Layer 2 of a small transformer language model trained on English Wikipedia (16 layers, counted from 0, width 96).
Take only the direct path to the model's output, skipping the later layers: a vector added to the residual stream pushes a token's score in proportion to its dot product with that token's output vector.

Output vectors of the tokens that the questions are about. A number n stands for n times 0.012.
" title": 0 1 21 -42 -24 -1 16 -1 -31 -28 -56 0 0 -35 -73 17 -16 29 -38 -19 32 -6 -28 9 -16 -24 8 -2 -17 -10 3 -7 39 -4 -3 -15 -33 0 -51 51 -30 -7 -20 -16 38 34 0 2 31 6 57 -5 1 -14 35 6 -9 -19 18 -11 44 35 35 6 -8 2 34 -1 2 -22 12 20 2 -30 -7 34 -22 21 14 1 -52 45 0 20 -12 -29 16 33 8 -2 -7 -3 14 -36 -24 -39
"ize": 54 17 10 -18 31 -43 -1 -26 -46 -26 -37 25 3 9 -10 52 1 -16 4 -20 -13 39 -17 55 -14 24 -11 -28 11 -52 24 35 53 1 -62 -3 -16 -20 -16 -3 4 41 36 -12 29 -48 42 18 -7 -34 -42 -11 29 53 -15 24 -9 -25 35 17 -12 -44 -44 -10 13 -45 30 -48 -24 -28 64 3 24 22 -17 70 -43 27 -68 -26 42 -44 11 17 -27 -21 24 -47 69 0 -69 4 -76 33 31 12
".": -13 -17 -33 36 -14 29 33 28 35 -42 5 5 -2 40 16 5 -26 -9 25 7 -8 6 -5 -43 -49 41 -15 -2 39 -9 36 55 -19 -40 23 41 16 -37 28 0 29 -2 20 -9 29 -9 9 -6 -15 12 6 -41 -8 -15 16 0 -20 -1 4 -23 -37 31 34 34 12 3 -8 2 14 -24 3 -44 44 -18 -13 -48 -15 -39 13 -31 3 41 -4 -14 35 19 -18 -5 -11 30 31 31 29 14 -49 -5
" re": -18 -6 -7 -8 -32 -8 26 -20 -20 0 7 -31 -3 -24 -10 -4 -13 -5 -20 20 4 18 -16 -28 -40 5 -18 -25 -14 13 30 -26 5 -30 -11 22 -27 -19 4 -4 6 13 -13 -14 18 -17 13 -29 22 -8 20 -3 -11 -19 30 0 1 32 10 -12 21 -9 10 -20 -15 28 10 -34 -22 1 -12 -39 -30 -33 -4 -11 21 -3 2 -23 -9 -12 -3 -25 10 -5 0 6 -17 -2 45 14 -11 -29 6 2
" election": 13 18 -20 -31 10 10 30 -11 -78 -43 -28 -9 0 18 17 6 -5 8 -60 16 -15 13 -17 -23 -2 -2 -8 41 34 19 -7 -24 49 10 24 13 -13 -68 -51 8 -52 -10 -67 -19 33 6 4 30 7 -11 11 21 66 17 7 -10 11 -18 -39 1 81 -21 24 -1 15 -85 40 -22 -24 -17 10 -6 25 -29 21 6 -45 -14 0 10 20 11 -2 -53 -15 -27 21 34 18 -30 -46 16 -63 -20 7 8
"au": -17 -1 4 12 29 0 -2 -21 -12 42 -25 29 1 -19 -16 -38 -24 -2 -38 14 -46 14 11 7 51 10 26 60 -8 -42 -24 41 4 9 -12 -42 -24 43 -18 -17 -18 43 49 49 23 39 -5 -24 9 -45 5 -1 -23 15 -7 -10 -5 -13 7 -6 -48 -44 27 -16 24 1 -71 -46 -10 2 9 1 -21 -24 12 -12 -21 23 13 36 42 -51 40 13 -21 31 68 92 -17 4 26 -19 29 57 4 15
"in": -19 -2 -39 -4 40 -31 -24 -48 56 43 25 27 -3 -41 12 23 -21 5 5 -11 -5 -17 17 -10 -6 32 -25 -26 34 -41 0 -15 4 -47 3 -65 -7 -16 -7 5 20 -13 7 25 6 -31 -3 -31 20 -30 -13 -20 -14 9 -19 8 -55 23 13 9 -6 -48 -42 30 -10 7 -5 -73 -6 -13 -56 18 7 26 -46 26 -8 15 21 -2 33 -7 -25 18 24 59 60 -16 20 23 -12 -42 15 37 4 -26
" 2": -28 24 -29 -12 -3 7 -13 6 -17 29 -13 -3 -3 -37 27 -14 11 20 10 -16 -11 5 -2 -23 -8 -23 -17 -19 -7 13 9 15 -12 -24 -5 -33 -34 6 4 -26 7 11 2 -44 21 0 29 22 6 -7 -10 10 2 -29 36 0 10 12 26 -34 9 6 -4 19 -2 13 31 30 17 23 9 27 3 -21 -25 -9 15 33 1 -26 -16 24 5 -43 19 -6 -11 0 -10 -24 -21 -9 -24 -27 18 15
"ar": -12 -12 -34 -8 6 45 -16 -28 -21 -19 -38 -5 -2 -19 -10 12 -11 -48 24 -14 -31 -26 10 54 -48 12 17 39 26 -29 42 -10 -1 -2 52 13 13 40 6 -42 -4 25 21 40 -3 -6 -46 -23 -35 -1 -37 25 -5 -1 24 -7 -64 38 0 13 -20 -36 -49 31 -6 29 43 -47 27 25 6 18 -8 27 -24 -9 -31 -35 -20 -22 27 -25 13 -16 2 19 34 33 28 -1 -1 12 14 50 -9 18
" and": -22 -25 -45 34 -27 -12 -16 5 -9 -14 -12 -6 -3 7 10 -47 -43 -13 21 10 -1 1 2 -23 -19 14 -22 -31 -13 22 40 4 -14 -8 -36 39 1 -20 -2 -36 15 -27 -6 -24 -17 1 8 -32 -22 -40 17 2 -11 54 37 10 5 12 4 -26 -7 30 5 13 -9 26 8 -9 -44 11 -17 -23 -26 -13 -49 -22 -10 -31 23 -5 -38 7 -23 14 19 13 10 -26 -23 16 22 24 -1 -3 4 -20
"leg": -1 3 1 22 67 37 0 -13 21 -33 -35 -32 6 41 8 -27 8 -33 16 2 -11 -33 7 33 -11 -25 -14 41 6 -16 -14 -5 -10 -25 -7 -1 -8 -11 -12 0 38 5 -11 10 43 88 6 22 14 62 -14 -14 12 16 16 -1 -34 -25 -20 -19 55 21 -24 8 10 -31 26 -13 -4 -6 28 27 -34 47 4 17 -27 -24 22 -2 58 -24 6 12 32 -15 -27 50 49 -8 -31 27 -13 6 -1 22
" |": -6 23 54 -43 21 39 33 22 -5 -26 6 -19 -4 8 19 -23 -18 -27 8 -22 -10 -27 36 17 -17 24 40 -39 -15 -29 2 9 -30 -33 23 -37 42 -18 20 -4 3 -25 -9 -34 -10 -25 -31 -35 3 -27 -27 7 -11 7 -26 14 49 21 51 -23 -14 44 -12 13 -24 15 -59 56 -36 27 4 -48 25 -28 -11 -33 -24 -13 29 -17 7 -4 -3 -34 30 9 -20 12 -18 12 -28 62 13 -31 0 2
"t": -15 2 21 -27 29 -52 -13 33 56 35 25 -18 -2 27 43 -41 -13 -35 -13 -32 -13 28 13 -22 -17 -12 -35 29 -32 7 30 -21 -2 0 -20 -5 25 -26 19 -29 36 12 -28 39 45 -14 -26 -3 27 10 -57 25 -6 2 33 21 -10 -7 -16 55 -5 -39 -17 40 41 42 -32 -24 -33 -13 1 -6 -19 20 20 32 -19 -23 -29 32 42 38 -13 10 15 -36 -37 22 62 30 -17 -20 32 -48 -34 41
" ": -38 16 -12 -5 -24 -7 17 25 7 22 24 -32 -8 -28 7 -23 6 -4 13 6 -16 4 -45 -33 -34 -6 -29 -47 9 41 51 -43 -16 -52 10 56 14 28 46 -19 5 11 -9 -31 -8 -28 31 -11 32 -25 44 27 -20 -36 5 23 -15 38 19 10 4 11 16 -10 -6 17 -1 -3 -6 13 -20 -31 -17 -37 -29 -35 51 -21 14 -23 -26 14 -34 15 36 14 -12 -10 -26 26 20 4 4 -41 19 32
"us": -19 -7 12 -3 35 -15 -12 -12 -31 64 15 -26 -2 -11 -8 31 5 -26 18 13 -43 39 -18 -6 -45 42 -6 -30 -12 -56 -22 10 -32 -3 -11 -15 36 1 8 30 -8 -25 38 21 -22 23 -64 7 -62 -7 11 -10 -5 40 -23 -13 -35 -28 -22 10 -33 5 0 -32 10 36 33 -40 19 16 12 -7 -13 -10 3 6 10 -22 12 -7 74 12 17 47 18 -36 59 -12 36 2 50 -26 -10 27 -22 29
"o": 8 -18 54 29 56 -25 -10 23 7 -1 -4 -65 -5 -11 39 6 -9 8 -4 -16 24 -15 24 -19 -45 11 -38 31 14 -11 -26 14 -4 -11 7 2 -52 49 17 -6 -24 17 -25 21 -13 35 -34 15 -5 -31 18 -3 -9 38 -2 33 -41 9 29 50 -10 -28 18 -3 -38 51 -10 -6 12 7 -9 13 -23 44 -8 -42 26 -23 -44 -36 19 0 34 23 10 30 16 2 15 4 36 20 20 71 -53 -2

Output weights of attention head 2. The head adds the sum of these rows, row i times number i of z. A number n stands for n times 0.0036.
o0: 34 -19 16 -4 45 -6 -1 28 -14 5 4 -20 -9 19 -10 -10 6 -8 -30 23 -4 18 42 5 -23 -29 -25 28 -43 7 -24 28 -14 41 5 12 13 18 -23 3 -5 -30 28 24 0 -11 -38 15 23 48 5 7 -17 -32 10 -5 -11 7 10 21 -8 -32 10 -20 10 -14 12 -57 -22 9 15 34 2 -20 -3 -32 10 58 -6 3 -11 41 -12 -24 13 10 23 3 -16 22 16 25 25 4 -15 -20
o1: 21 -13 -11 4 14 29 25 -13 -42 6 13 -39 -10 -19 -1 -33 85 1 3 -7 30 -1 19 27 21 -45 -23 11 -4 3 0 4 30 -21 9 -22 4 8 -40 53 -1 8 16 -21 26 -7 -30 8 -8 13 36 -3 -41 -3 -22 43 -26 -6 -9 26 3 -24 43 15 36 -35 -29 2 55 37 36 -26 -19 11 14 -6 45 14 50 27 23 -47 51 31 -12 -8 21 11 20 37 32 -2 -14 -21 38 -2
o2: -47 11 3 17 1 -20 20 -13 -5 -24 27 23 -25 0 31 -2 8 -23 8 1 9 9 -29 -9 25 17 35 43 -46 -2 13 24 -1 -11 35 -9 -7 -26 5 -23 -8 -19 -20 28 10 -4 -8 8 3 6 -47 -9 14 3 13 -8 -20 -14 39 19 -45 -17 -6 0 -15 3 25 -18 -21 -30 4 -3 -4 -11 31 4 32 -27 -19 -23 2 -3 3 8 1 -29 14 13 56 14 -3 -3 -14 -28 -43 63
o3: -15 -28 38 0 1 23 56 10 -12 17 -9 -13 -41 -41 14 -59 19 -1 -3 -41 -31 0 16 13 0 -5 -32 9 -2 -5 -17 9 21 10 -7 -30 -5 -8 29 -2 -33 39 -18 -47 16 11 3 38 0 -47 7 20 29 -2 -52 -37 6 -12 -16 50 5 69 29 35 -24 -30 -49 -15 -18 24 -6 9 -1 15 -21 8 -22 40 -7 20 16 -14 35 -21 5 -21 13 2 -21 -27 13 2 -9 21 23 -7
o4: -53 21 14 -11 19 -9 -16 -12 14 -23 -10 -32 -18 2 -20 0 66 -44 12 -33 32 34 -24 -6 -3 15 -27 -20 -27 30 16 9 -1 -8 29 -5 1 1 -29 25 7 25 -23 -43 11 18 -26 47 7 42 40 11 24 -6 41 29 26 -3 37 -11 12 -63 31 20 4 42 -3 1 26 -18 -8 -3 22 1 -68 -11 -25 -13 5 -13 5 23 -21 -61 0 9 -1 -20 -30 11 -62 -12 22 15 -11 -9
o5: 8 -29 -5 13 37 -6 43 27 -19 -6 -31 -51 -28 -12 15 -25 17 -58 4 2 6 42 10 8 -3 -26 -1 37 -19 -21 21 1 -6 42 -46 -53 -22 -5 15 11 -9 -12 11 36 -10 2 -22 -13 -37 6 -23 11 -27 22 2 1 11 -31 12 16 26 4 -13 -26 32 45 -22 -10 -52 3 -1 -35 -35 34 9 37 7 -5 11 18 45 -46 26 -14 31 18 -12 3 -30 25 31 -33 -7 -4 33 19
o6: 8 48 5 -17 -11 1 -18 1 13 -12 -14 2 -23 -7 -6 -25 23 21 39 -14 23 -21 20 -2 -29 0 -10 -24 15 -26 12 20 -21 -24 57 -13 6 25 -36 0 -19 42 -10 -14 10 -4 -35 43 1 51 -16 -25 74 -23 -27 -27 -47 4 -17 -7 -10 -5 3 -42 -21 28 7 -11 -13 11 3 -13 -17 1 3 -56 2 18 11 -25 -29 50 -30 52 15 -49 -5 -32 -11 38 -14 19 0 -25 -13 9
o7: 41 -13 -3 -4 -26 -53 -4 -41 8 -6 18 10 -5 -20 -41 -43 23 78 -60 -10 3 -31 -5 4 75 -14 -2 -20 -43 -27 -17 1 12 28 26 -15 33 10 1 26 6 9 6 15 -19 2 -28 23 41 -18 -10 7 13 16 10 -20 -25 11 32 -14 35 16 57 -1 4 -3 -10 26 54 -33 3 20 -26 -14 13 28 11 16 3 4 -43 37 -49 29 -2 13 2 -30 -32 -20 23 54 -25 12 -19 2
o8: 13 -10 -1 -23 11 -13 -11 15 13 -22 -31 16 -2 -9 -14 21 -19 0 17 -26 64 -15 8 -6 -6 -12 -4 -37 20 -15 62 11 8 -41 -10 -49 -9 45 -25 -12 32 8 20 7 -26 -12 43 11 19 14 -49 10 42 -3 33 31 59 -9 16 -9 -15 -11 -4 19 27 18 -50 3 7 -8 6 27 5 -15 -10 -49 10 18 -33 0 -4 47 9 -21 -14 -9 -31 24 -10 28 10 -10 -10 6 -1 34
o9: -12 29 3 -17 -7 -22 2 -39 73 38 11 -24 -25 -22 13 17 -43 2 3 11 12 17 -10 23 26 1 23 13 -28 31 7 22 -37 15 -21 60 17 -13 -29 2 -1 -3 19 -31 -6 6 -24 6 24 41 -26 -21 -29 -7 29 -41 -10 -28 30 11 -54 -39 -3 -2 -9 -17 18 33 22 41 -29 20 -8 -19 5 9 33 -23 34 -7 -1 -28 19 17 4 -1 25 -20 10 26 18 -26 44 33 -20 -6
o10: 59 -7 1 0 13 4 25 13 63 -7 62 -40 7 15 31 -26 -47 -40 -5 -3 32 3 7 13 31 44 -30 21 38 -17 12 11 -22 -24 2 -2 -8 -42 -18 16 -27 -26 -67 34 -22 31 -4 -43 -6 38 -17 -59 -24 -8 3 1 -22 -1 -46 -66 31 -25 -4 -38 2 -51 1 -46 11 -29 -43 -9 2 12 -20 -35 45 -16 -2 -15 -16 -44 23 -22 45 21 8 32 11 29 10 16 -27 38 19 -16
o11: -37 -18 21 -3 -30 -17 -5 17 -46 33 26 -25 -21 -9 21 -11 12 8 -16 28 -21 13 4 -51 3 0 23 -24 -19 41 -7 -9 16 6 14 41 23 32 -31 26 -19 -20 -14 27 19 -13 16 1 39 0 35 42 -6 -6 -11 -2 -66 -20 7 5 13 -30 16 42 -37 43 73 23 -21 0 -18 18 -1 -22 -79 4 33 18 11 -5 -30 14 -44 -46 -44 -41 -9 26 -21 35 -39 0 -5 -48 10 -10
o12: -10 26 -13 14 -32 -29 8 40 15 -10 32 -36 -18 -10 34 17 -20 -13 41 20 25 11 -29 21 -18 24 14 3 7 -25 -10 4 17 11 -16 30 -15 -55 6 33 15 -9 -11 -31 -42 0 -27 -2 -24 -45 -5 -16 30 -7 19 44 12 -26 11 -29 40 -32 -3 2 59 -19 40 0 -25 17 -8 23 48 33 -17 56 29 -22 1 -20 -4 -13 23 -13 17 -21 5 55 16 -38 3 29 39 -51 20 -7
o13: 13 -14 26 -37 11 3 1 66 5 1 26 -34 52 16 31 29 -14 -10 32 -5 -28 -10 -41 11 -39 51 -28 -20 25 -11 -8 21 4 -16 -66 -7 -17 -32 -22 -16 -13 -15 1 4 -21 -12 -25 -4 -20 52 -36 33 -21 18 -3 -25 -4 2 3 40 -35 20 13 -11 13 -15 -34 -39 9 18 -34 -33 -24 0 1 -13 19 -24 -17 -9 29 -20 26 -17 59 43 24 25 1 31 28 5 16 -3 -29 27
o14: -12 -2 21 -24 27 -7 -32 0 17 -5 8 -4 36 15 -40 5 -15 42 33 -7 15 -14 -8 13 -10 19 -8 8 -7 -26 -1 -16 30 18 14 17 18 -42 -21 21 36 42 -21 -9 -62 -13 -22 -38 18 -10 -2 2 -14 9 69 3 12 -31 -27 5 -6 24 -9 11 -31 3 5 -34 28 -23 -24 9 16 5 -10 47 -27 -42 -32 12 -10 35 -8 -28 3 55 18 10 -23 -14 -21 28 -26 30 34 -44
o15: 15 -2 -46 79 -3 -16 -41 8 1 -19 5 -8 49 -23 47 -59 -32 0 26 -5 -38 28 -2 -35 -9 -27 -7 -23 -34 10 -3 -12 38 14 -8 -3 24 -45 0 -24 -9 23 7 -55 7 -45 24 -30 8 46 1 -46 -28 -23 10 -11 16 -20 -12 -20 12 -28 60 -12 57 -67 -24 4 17 21 -33 9 -2 -38 -19 -13 47 -24 -26 -5 -10 17 -40 -27 -16 -36 11 4 8 13 2 4 16 34 -38 37
o16: 9 -17 6 37 13 -41 -11 -16 27 -41 -2 -35 -52 -36 -6 -32 -5 -13 -8 -26 -9 -44 -4 -11 -9 -3 4 -8 26 8 9 12 13 -1 -1 -14 -12 -9 18 -27 12 -47 6 -21 -21 -2 -20 23 -42 23 23 -4 -1 24 20 4 -12 5 5 17 -1 -8 -16 -6 -14 16 -15 20 23 -18 16 -33 32 -1 -12 -46 1 10 -13 -14 33 22 22 -61 8 10 -31 1 -5 -15 19 -12 34 22 45 -52
o17: 26 -32 4 22 23 24 25 31 40 30 -7 28 5 -33 27 -11 39 -41 6 71 -47 -10 -17 -12 19 2 -28 13 23 -39 -54 -38 -19 15 -48 34 -3 20 -30 62 9 -24 4 27 -23 4 -12 2 9 -5 32 -12 -4 15 45 6 -37 -12 46 -10 45 11 21 25 -18 47 -12 -16 3 38 16 19 -32 25 -18 -7 50 -15 12 -13 -20 6 20 -9 -6 1 3 -35 -31 51 -19 -35 -10 26 -29 -5
o18: 22 -13 -26 -25 12 5 -16 -1 9 -20 24 -11 -26 1 36 -22 -23 -30 29 -27 22 -3 -23 -23 -52 35 -18 25 18 -7 29 -3 -38 7 35 19 -15 -38 -5 37 -37 -19 19 -3 27 -34 17 -6 -25 -23 5 -40 19 12 65 -14 -18 6 37 -28 1 -16 -12 31 -1 7 -20 -4 36 7 -21 -34 13 -6 -11 -2 -8 -7 12 45 10 26 8 24 -11 29 4 -5 -53 4 36 34 16 19 12 -11
o19: 4 14 9 2 14 37 -29 54 40 -2 -59 -23 -28 -34 24 -26 -26 -52 27 9 9 57 -16 -20 38 12 -12 11 43 -79 5 45 16 -5 49 -34 8 30 -21 16 13 21 -8 59 -11 -1 -21 -12 -41 -50 -30 10 17 -18 33 44 -2 55 40 -31 -11 67 -27 16 -11 -1 -8 -12 -53 -17 -6 -26 -19 20 -13 -5 -26 -66 22 -2 -29 -93 38 -11 30 8 -25 22 -12 86 -2 -19 30 23 -60 4
o20: 31 -47 -7 -15 25 -3 -18 36 4 13 6 5 22 42 -24 9 -1 -22 13 50 2 39 35 -19 25 -31 -17 29 48 -15 8 -24 -9 33 31 -33 -35 42 -13 32 -36 -17 -10 -7 3 14 -17 15 -15 -22 5 14 28 -9 25 28 25 -8 -32 -15 -49 31 -9 -18 12 13 9 35 2 17 29 11 22 11 12 4 -35 -27 -11 17 12 17 20 23 5 12 24 3 37 -30 0 -14 1 12 29 21
o21: 7 1 -23 -8 -24 12 12 -3 3 53 3 29 33 30 -15 -7 18 -21 -17 -13 0 -7 1 33 12 31 -10 11 -27 7 -7 -10 -7 2 9 8 28 5 -11 -28 -18 38 -31 24 -12 -31 11 -13 16 11 -5 11 9 35 -14 3 17 -24 19 -3 40 66 26 6 -18 11 11 30 -9 -6 -12 22 -1 -15 -18 32 7 26 -10 21 15 19 -30 49 21 -26 -46 24 12 -29 20 -2 6 -10 -34 36
o22: 26 34 1 -27 -54 -14 -33 -21 42 -42 -3 23 -11 10 5 26 8 29 16 -1 -15 -42 -2 -4 -9 -11 40 -18 38 -20 -46 25 37 21 39 -4 -34 2 -7 53 -45 -5 52 44 -23 -9 -2 5 10 20 48 -15 44 49 29 8 -26 7 0 45 5 2 -2 -20 -14 -11 -18 -9 -22 -23 34 -11 31 23 21 -12 -32 -10 37 -18 -41 -18 -26 7 -24 -30 19 5 1 12 11 -1 -9 20 2 5
o23: 5 29 12 12 -13 0 5 -25 4 -50 3 -48 -29 29 -25 51 -31 49 36 14 3 38 21 -25 -55 44 9 -12 5 1 70 -27 21 -68 -20 -20 -7 -7 -31 26 37 19 -16 9 -20 -33 18 21 16 -22 -35 20 -16 32 33 31 11 -9 24 -18 0 -37 39 -15 -19 -1 30 -40 5 7 26 16 37 -4 18 63 43 20 23 2 39 43 -10 -13 44 28 -4 -12 1 28 16 40 -42 -6 7 31
o24: 27 -38 -19 14 -6 -23 34 -31 -5 -7 10 -23 2 14 4 -9 -18 8 -14 19 -20 -8 -16 32 8 -22 14 -21 52 44 -41 33 -21 37 22 15 14 -46 23 11 32 -27 -6 29 2 -32 -2 3 5 3 6 -20 -29 30 -17 -29 15 6 -36 3 15 -35 10 -26 0 -13 31 1 -11 -48 -15 -28 50 -12 16 -8 -20 -3 5 13 -19 -21 -6 4 32 -24 25 14 27 -21 28 -1 -19 -34 26 8
o25: -15 -13 -23 -37 -12 -19 56 21 15 -14 2 5 -3 14 7 49 -38 -44 3 12 25 9 21 -9 9 4 12 -39 -9 -24 25 -33 -25 -20 11 12 -42 47 -18 33 -2 -7 -23 10 0 24 27 -35 9 4 10 6 -2 15 -34 -6 -52 -12 -14 27 43 -51 6 -10 6 -43 27 -10 -15 -32 25 -10 -25 -32 23 9 -32 19 -41 -25 -2 -5 7 -10 -11 -33 13 -22 58 5 43 24 -37 12 16 -39
o26: -15 -36 -6 7 -17 -11 -17 -21 17 28 -4 8 20 50 2 19 7 -3 28 -14 -18 3 -29 -13 -17 -10 45 -6 19 -8 26 -38 -24 43 34 -6 -18 -13 20 -19 3 -10 8 -42 0 -20 -21 25 -22 33 -15 1 4 31 75 -4 -48 -4 43 -18 -17 28 -30 -21 -33 33 -5 -28 -18 -16 66 27 12 -5 -2 -13 10 -17 -45 -50 -7 31 -30 5 -34 -18 -28 21 11 -7 -37 -32 0 12 -6 7
o27: 11 -59 47 -26 25 33 -40 30 -39 16 6 33 71 29 -14 -37 55 4 -41 -6 -17 -32 4 16 -33 -13 36 -39 -16 4 9 16 -14 24 -43 -7 36 17 -12 13 6 -7 9 -18 -5 21 3 29 2 24 -35 4 -18 -27 32 27 10 -33 -57 -25 6 -6 22 -24 8 -69 -3 -7 17 -10 -15 18 -36 -36 -44 -19 -2 -6 -16 2 5 3 0 25 -42 -23 2 18 -42 -49 -24 -5 -3 -22 28 27
o28: 7 -8 -7 21 -26 -20 -3 -26 8 18 18 17 -25 73 28 41 28 1 22 -9 18 9 -30 5 -15 50 -32 11 4 12 -2 27 -23 -45 -14 35 -38 -40 -32 8 -11 12 1 -39 -18 10 8 9 17 8 5 -58 24 16 -4 -18 -14 -9 7 0 14 29 18 -57 -10 -26 -26 -11 -27 -32 6 11 33 29 -2 -26 -15 31 8 23 -3 -26 40 30 -21 4 -10 -10 -30 -6 -47 -21 15 17 -31 7
o29: -34 23 16 49 17 -16 -23 -7 17 12 46 34 32 -7 -44 33 3 59 -22 3 59 -25 16 1 16 -28 -2 -2 -1 6 33 29 27 13 -13 33 38 6 6 20 -9 -44 -8 -42 -15 -8 5 -7 56 31 -16 -4 -44 -35 4 23 7 39 42 -11 -23 19 10 23 21 9 -25 6 3 22 14 -12 -17 -11 -19 11 24 -21 25 -1 -14 41 -15 29 11 17 10 5 34 -20 8 4 23 5 -14 -10
o30: 13 -7 0 -37 17 -9 35 10 -36 -25 -33 19 1 8 -13 6 66 27 -18 -29 24 -27 13 -18 -17 -45 17 21 -20 24 20 15 -17 30 8 14 -19 -2 1 29 5 -33 -29 6 13 -11 6 -9 18 36 24 -10 -40 21 11 2 19 -10 12 41 14 -20 18 11 2 3 7 -20 4 38 -32 -6 -3 -14 23 -26 46 23 -32 -6 2 -17 -26 4 40 -21 30 -29 38 -3 -8 -26 -7 -32 18 -29
o31: -6 69 17 -47 2 -8 9 34 -29 -9 -11 -6 -54 -47 -7 46 -9 29 -21 -50 30 2 15 9 47 -26 46 -21 -16 39 -5 -23 13 -64 39 -59 14 14 44 15 -14 -14 -15 -3 3 -46 17 23 33 -6 -43 18 47 -1 1 11 -8 -29 19 -1 -1 -36 -3 -3 -2 -28 -19 -4 -4 -6 -31 -13 45 -32 13 47 18 26 -39 -16 32 -1 -15 -1 -18 -19 -1 34 -29 -34 -26 32 -41 27 23 13

Each question shows a token from some text and the vector z that the head gathered there. A number n stands for n times 0.02.

" |": -2 -10 10 -9 -9 -9 -4 4 -6 14 -5 13 20 -8 -12 -21 7 -10 11 26 -2 18 5 7 6 -3 6 -20 -6 -1 6 7
Which two tokens does it push up most, strongest first? "ar", " |"

"\n": 4 -7 13 -29 2 29 -4 6 -14 37 -19 28 11 -8 -22 -29 -7 -32 20 40 -11 27 -1 28 31 1 -1 -10 -22 -6 26 20
Which of these tokens does it push down most? "leg"

"g": -8 -8 13 5 -1 4 9 -13 1 6 -1 9 2 0 1 -4 14 9 16 13 -11 4 0 4 -4 1 11 -5 -5 10 -14 -2
Which of these tokens does it push down most? " election"

" ": -23 8 15 13 -6 9 -11 -9 -1 -9 15 22 3 2 -8 10 26 6 22 12 -5 14 -9 23 9 2 28 8 -9 -12 -26 -20
Which of these tokens does it push down most? " title"

"-": -7 8 -4 54 20 -38 29 59 27 -53 -37 59 -12 -24 -20 12 7 -14 -45 -93 -44 6 -25 29 -5 46 -15 16 -25 4 19 32
Which of these tokens does it push up most? " title"

" A": 0 -22 0 3 17 -3 1 -7 9 -3 -12 5 0 16 0 -5 1 -1 0 3 -9 2 12 15 -11 1 18 8 0 1 -2 8
Which of these tokens does it push up most? "ize"

"ation": -11 17 13 -2 24 1 13 -1 -3 3 -14 -15 6 -7 7 -18 20 16 14 8 13 1 -8 0 -14 -12 3 -4 -1 12 -11 0
Which of these tokens does it push up most? "o"

"==": 4 -10 0 -3 16 1 -13 -3 13 13 -26 32 -8 -10 -23 0 6 0 15 11 -16 13 -8 22 5 -1 9 -18 -25 -9 9 -4
Which of these tokens does it push up most? " "

"===": 11 -7 5 4 17 -6 -23 -2 20 2 -19 40 -21 -8 -21 6 5 17 10 -1 -12 16 5 26 4 14 19 -29 -30 -6 -3 -19
Which of these tokens does it push down most? "leg"

" in": 19 3 8 -5 10 6 8 -3 2 4 9 11 7 3 -7 6 15 14 12 -5 -1 16 -1 -3 6 -11 14 -6 9 8 -14 -25
Which two tokens does it push up most, strongest first? ".", " and"

"in": 7 14 -9 10 5 11 2 -11 -14 1 -2 5 11 15 -2 1 22 11 -6 8 -4 3 0 4 -2 -9 13 8 -6 -14 -6 -18
Which of these tokens does it push up most? "us"

"s": 0 -7 0 6 23 0 -10 -5 -4 0 -2 4 -2 -7 -2 -3 14 7 8 8 -1 8 4 11 -10 0 15 -6 -6 -4 -5 -1
Which of these tokens does it push up most? "ar"

"a": -8 -13 -8 12 25 2 -7 -1 6 -4 -5 25 5 -23 -7 -2 3 2 10 16 -8 7 -3 15 -23 -12 16 -28 1 -8 9 10
Which two tokens does it push up most, strongest first? " 2", " "

" University": -15 -1 13 6 11 0 2 -15 1 10 -1 22 -8 -1 -3 -1 13 18 7 10 -2 7 -4 -2 -7 16 3 -17 -6 -1 -18 -16
Which of these tokens does it push down most? " election"

"J": -7 -23 -7 1 2 -1 -6 -8 18 11 -15 23 5 6 -19 10 15 2 14 13 -25 5 -3 13 -1 -13 16 -19 -5 -2 17 9
Which of these tokens does it push up most? " "

" New": 0 5 1 7 15 19 0 -19 -15 0 -6 12 -7 9 0 0 16 -2 0 6 -6 5 0 -8 -7 -3 5 13 3 -3 -1 -12
Which of these tokens does it push up most? "us"

"32": -21 -4 -1 5 -8 8 -5 -13 1 -6 8 17 5 5 -10 4 20 9 20 15 -14 8 5 20 2 7 19 -3 -8 -7 -17 -13
Which of these tokens does it push down most? " title"

" which": -14 -3 20 10 -1 -8 -7 -3 -3 7 17 14 7 11 -11 2 21 1 10 13 -9 15 3 7 -2 1 14 -7 1 -5 -13 -14
Which of these tokens does it push down most? " title"

"R": -3 -11 1 5 16 -1 -7 -5 -3 3 -1 7 -2 -7 1 -3 14 7 11 12 -7 7 12 14 -11 1 19 -13 -4 -4 -2 1
Which of these tokens does it push down most? "au"

"ist": 12 -8 8 -3 9 9 -1 2 9 14 -2 4 -2 10 -6 -10 14 -7 5 20 -6 8 -6 12 3 2 7 -6 -8 -2 3 3
Which of these tokens does it push up most? "t"

"ur": -8 -1 9 7 5 10 0 -13 -6 2 4 5 0 7 -3 -6 18 6 11 17 -11 5 5 8 -8 -1 17 -4 -10 6 -13 -2
Which of these tokens does it push up most? "ar"

" In": 8 5 5 8 14 -12 -15 6 16 2 -15 46 -28 -1 -19 12 4 29 -1 -13 -22 6 1 21 6 14 5 -22 -32 -12 -3 -31
Which of these tokens does it push up most? " "

"n": -3 -15 0 -3 9 16 -11 -5 -4 10 -10 8 7 7 -6 -5 9 -9 9 18 -5 18 2 16 0 -8 5 -6 -3 -6 0 -3
Which of these tokens does it push up most? "t"

"ing": 6 -2 16 7 16 -8 15 -10 -18 1 6 13 7 0 1 3 21 -1 -4 14 -8 6 -3 -4 -15 2 -8 1 -1 1 -7 -12
Which of these tokens does it push down most? "ize"

"ud": -5 -15 0 -7 7 9 1 2 3 19 -24 25 9 -7 -16 -8 5 -15 19 22 -19 16 -8 18 9 -13 6 -13 -16 -6 15 12
Which of these tokens does it push up most? " "

"th": -2 -19 7 2 12 -3 3 -15 13 -1 -9 4 8 11 2 0 2 1 3 0 -1 0 9 12 -14 0 20 6 4 0 0 7
Which of these tokens does it push up most? "ize"

"G": -15 -8 9 3 4 -9 13 -3 1 12 -12 20 2 -13 -3 7 12 -1 15 14 -22 12 17 22 -9 0 7 -16 -10 0 -4 15
Which of these tokens does it push up most? " "

"ed": -6 -3 13 8 8 -5 -5 -2 10 5 -10 36 -16 -3 -4 13 10 25 0 -8 -11 13 -3 9 -4 24 5 -16 -18 -4 -15 -15
Which of these tokens does it push up most? " "

"tern": -18 -13 20 20 0 -6 -6 2 5 10 13 21 4 35 -16 15 17 15 17 10 -1 10 -9 4 3 -4 20 -16 4 1 -2 -10
Which of these tokens does it push up most? "."

"co": -8 -3 8 3 10 12 -4 -9 -9 1 5 -2 -1 5 -4 -7 20 1 7 16 -7 6 4 11 -9 2 12 1 -7 1 -11 -2
Which of these tokens does it push up most? "ar"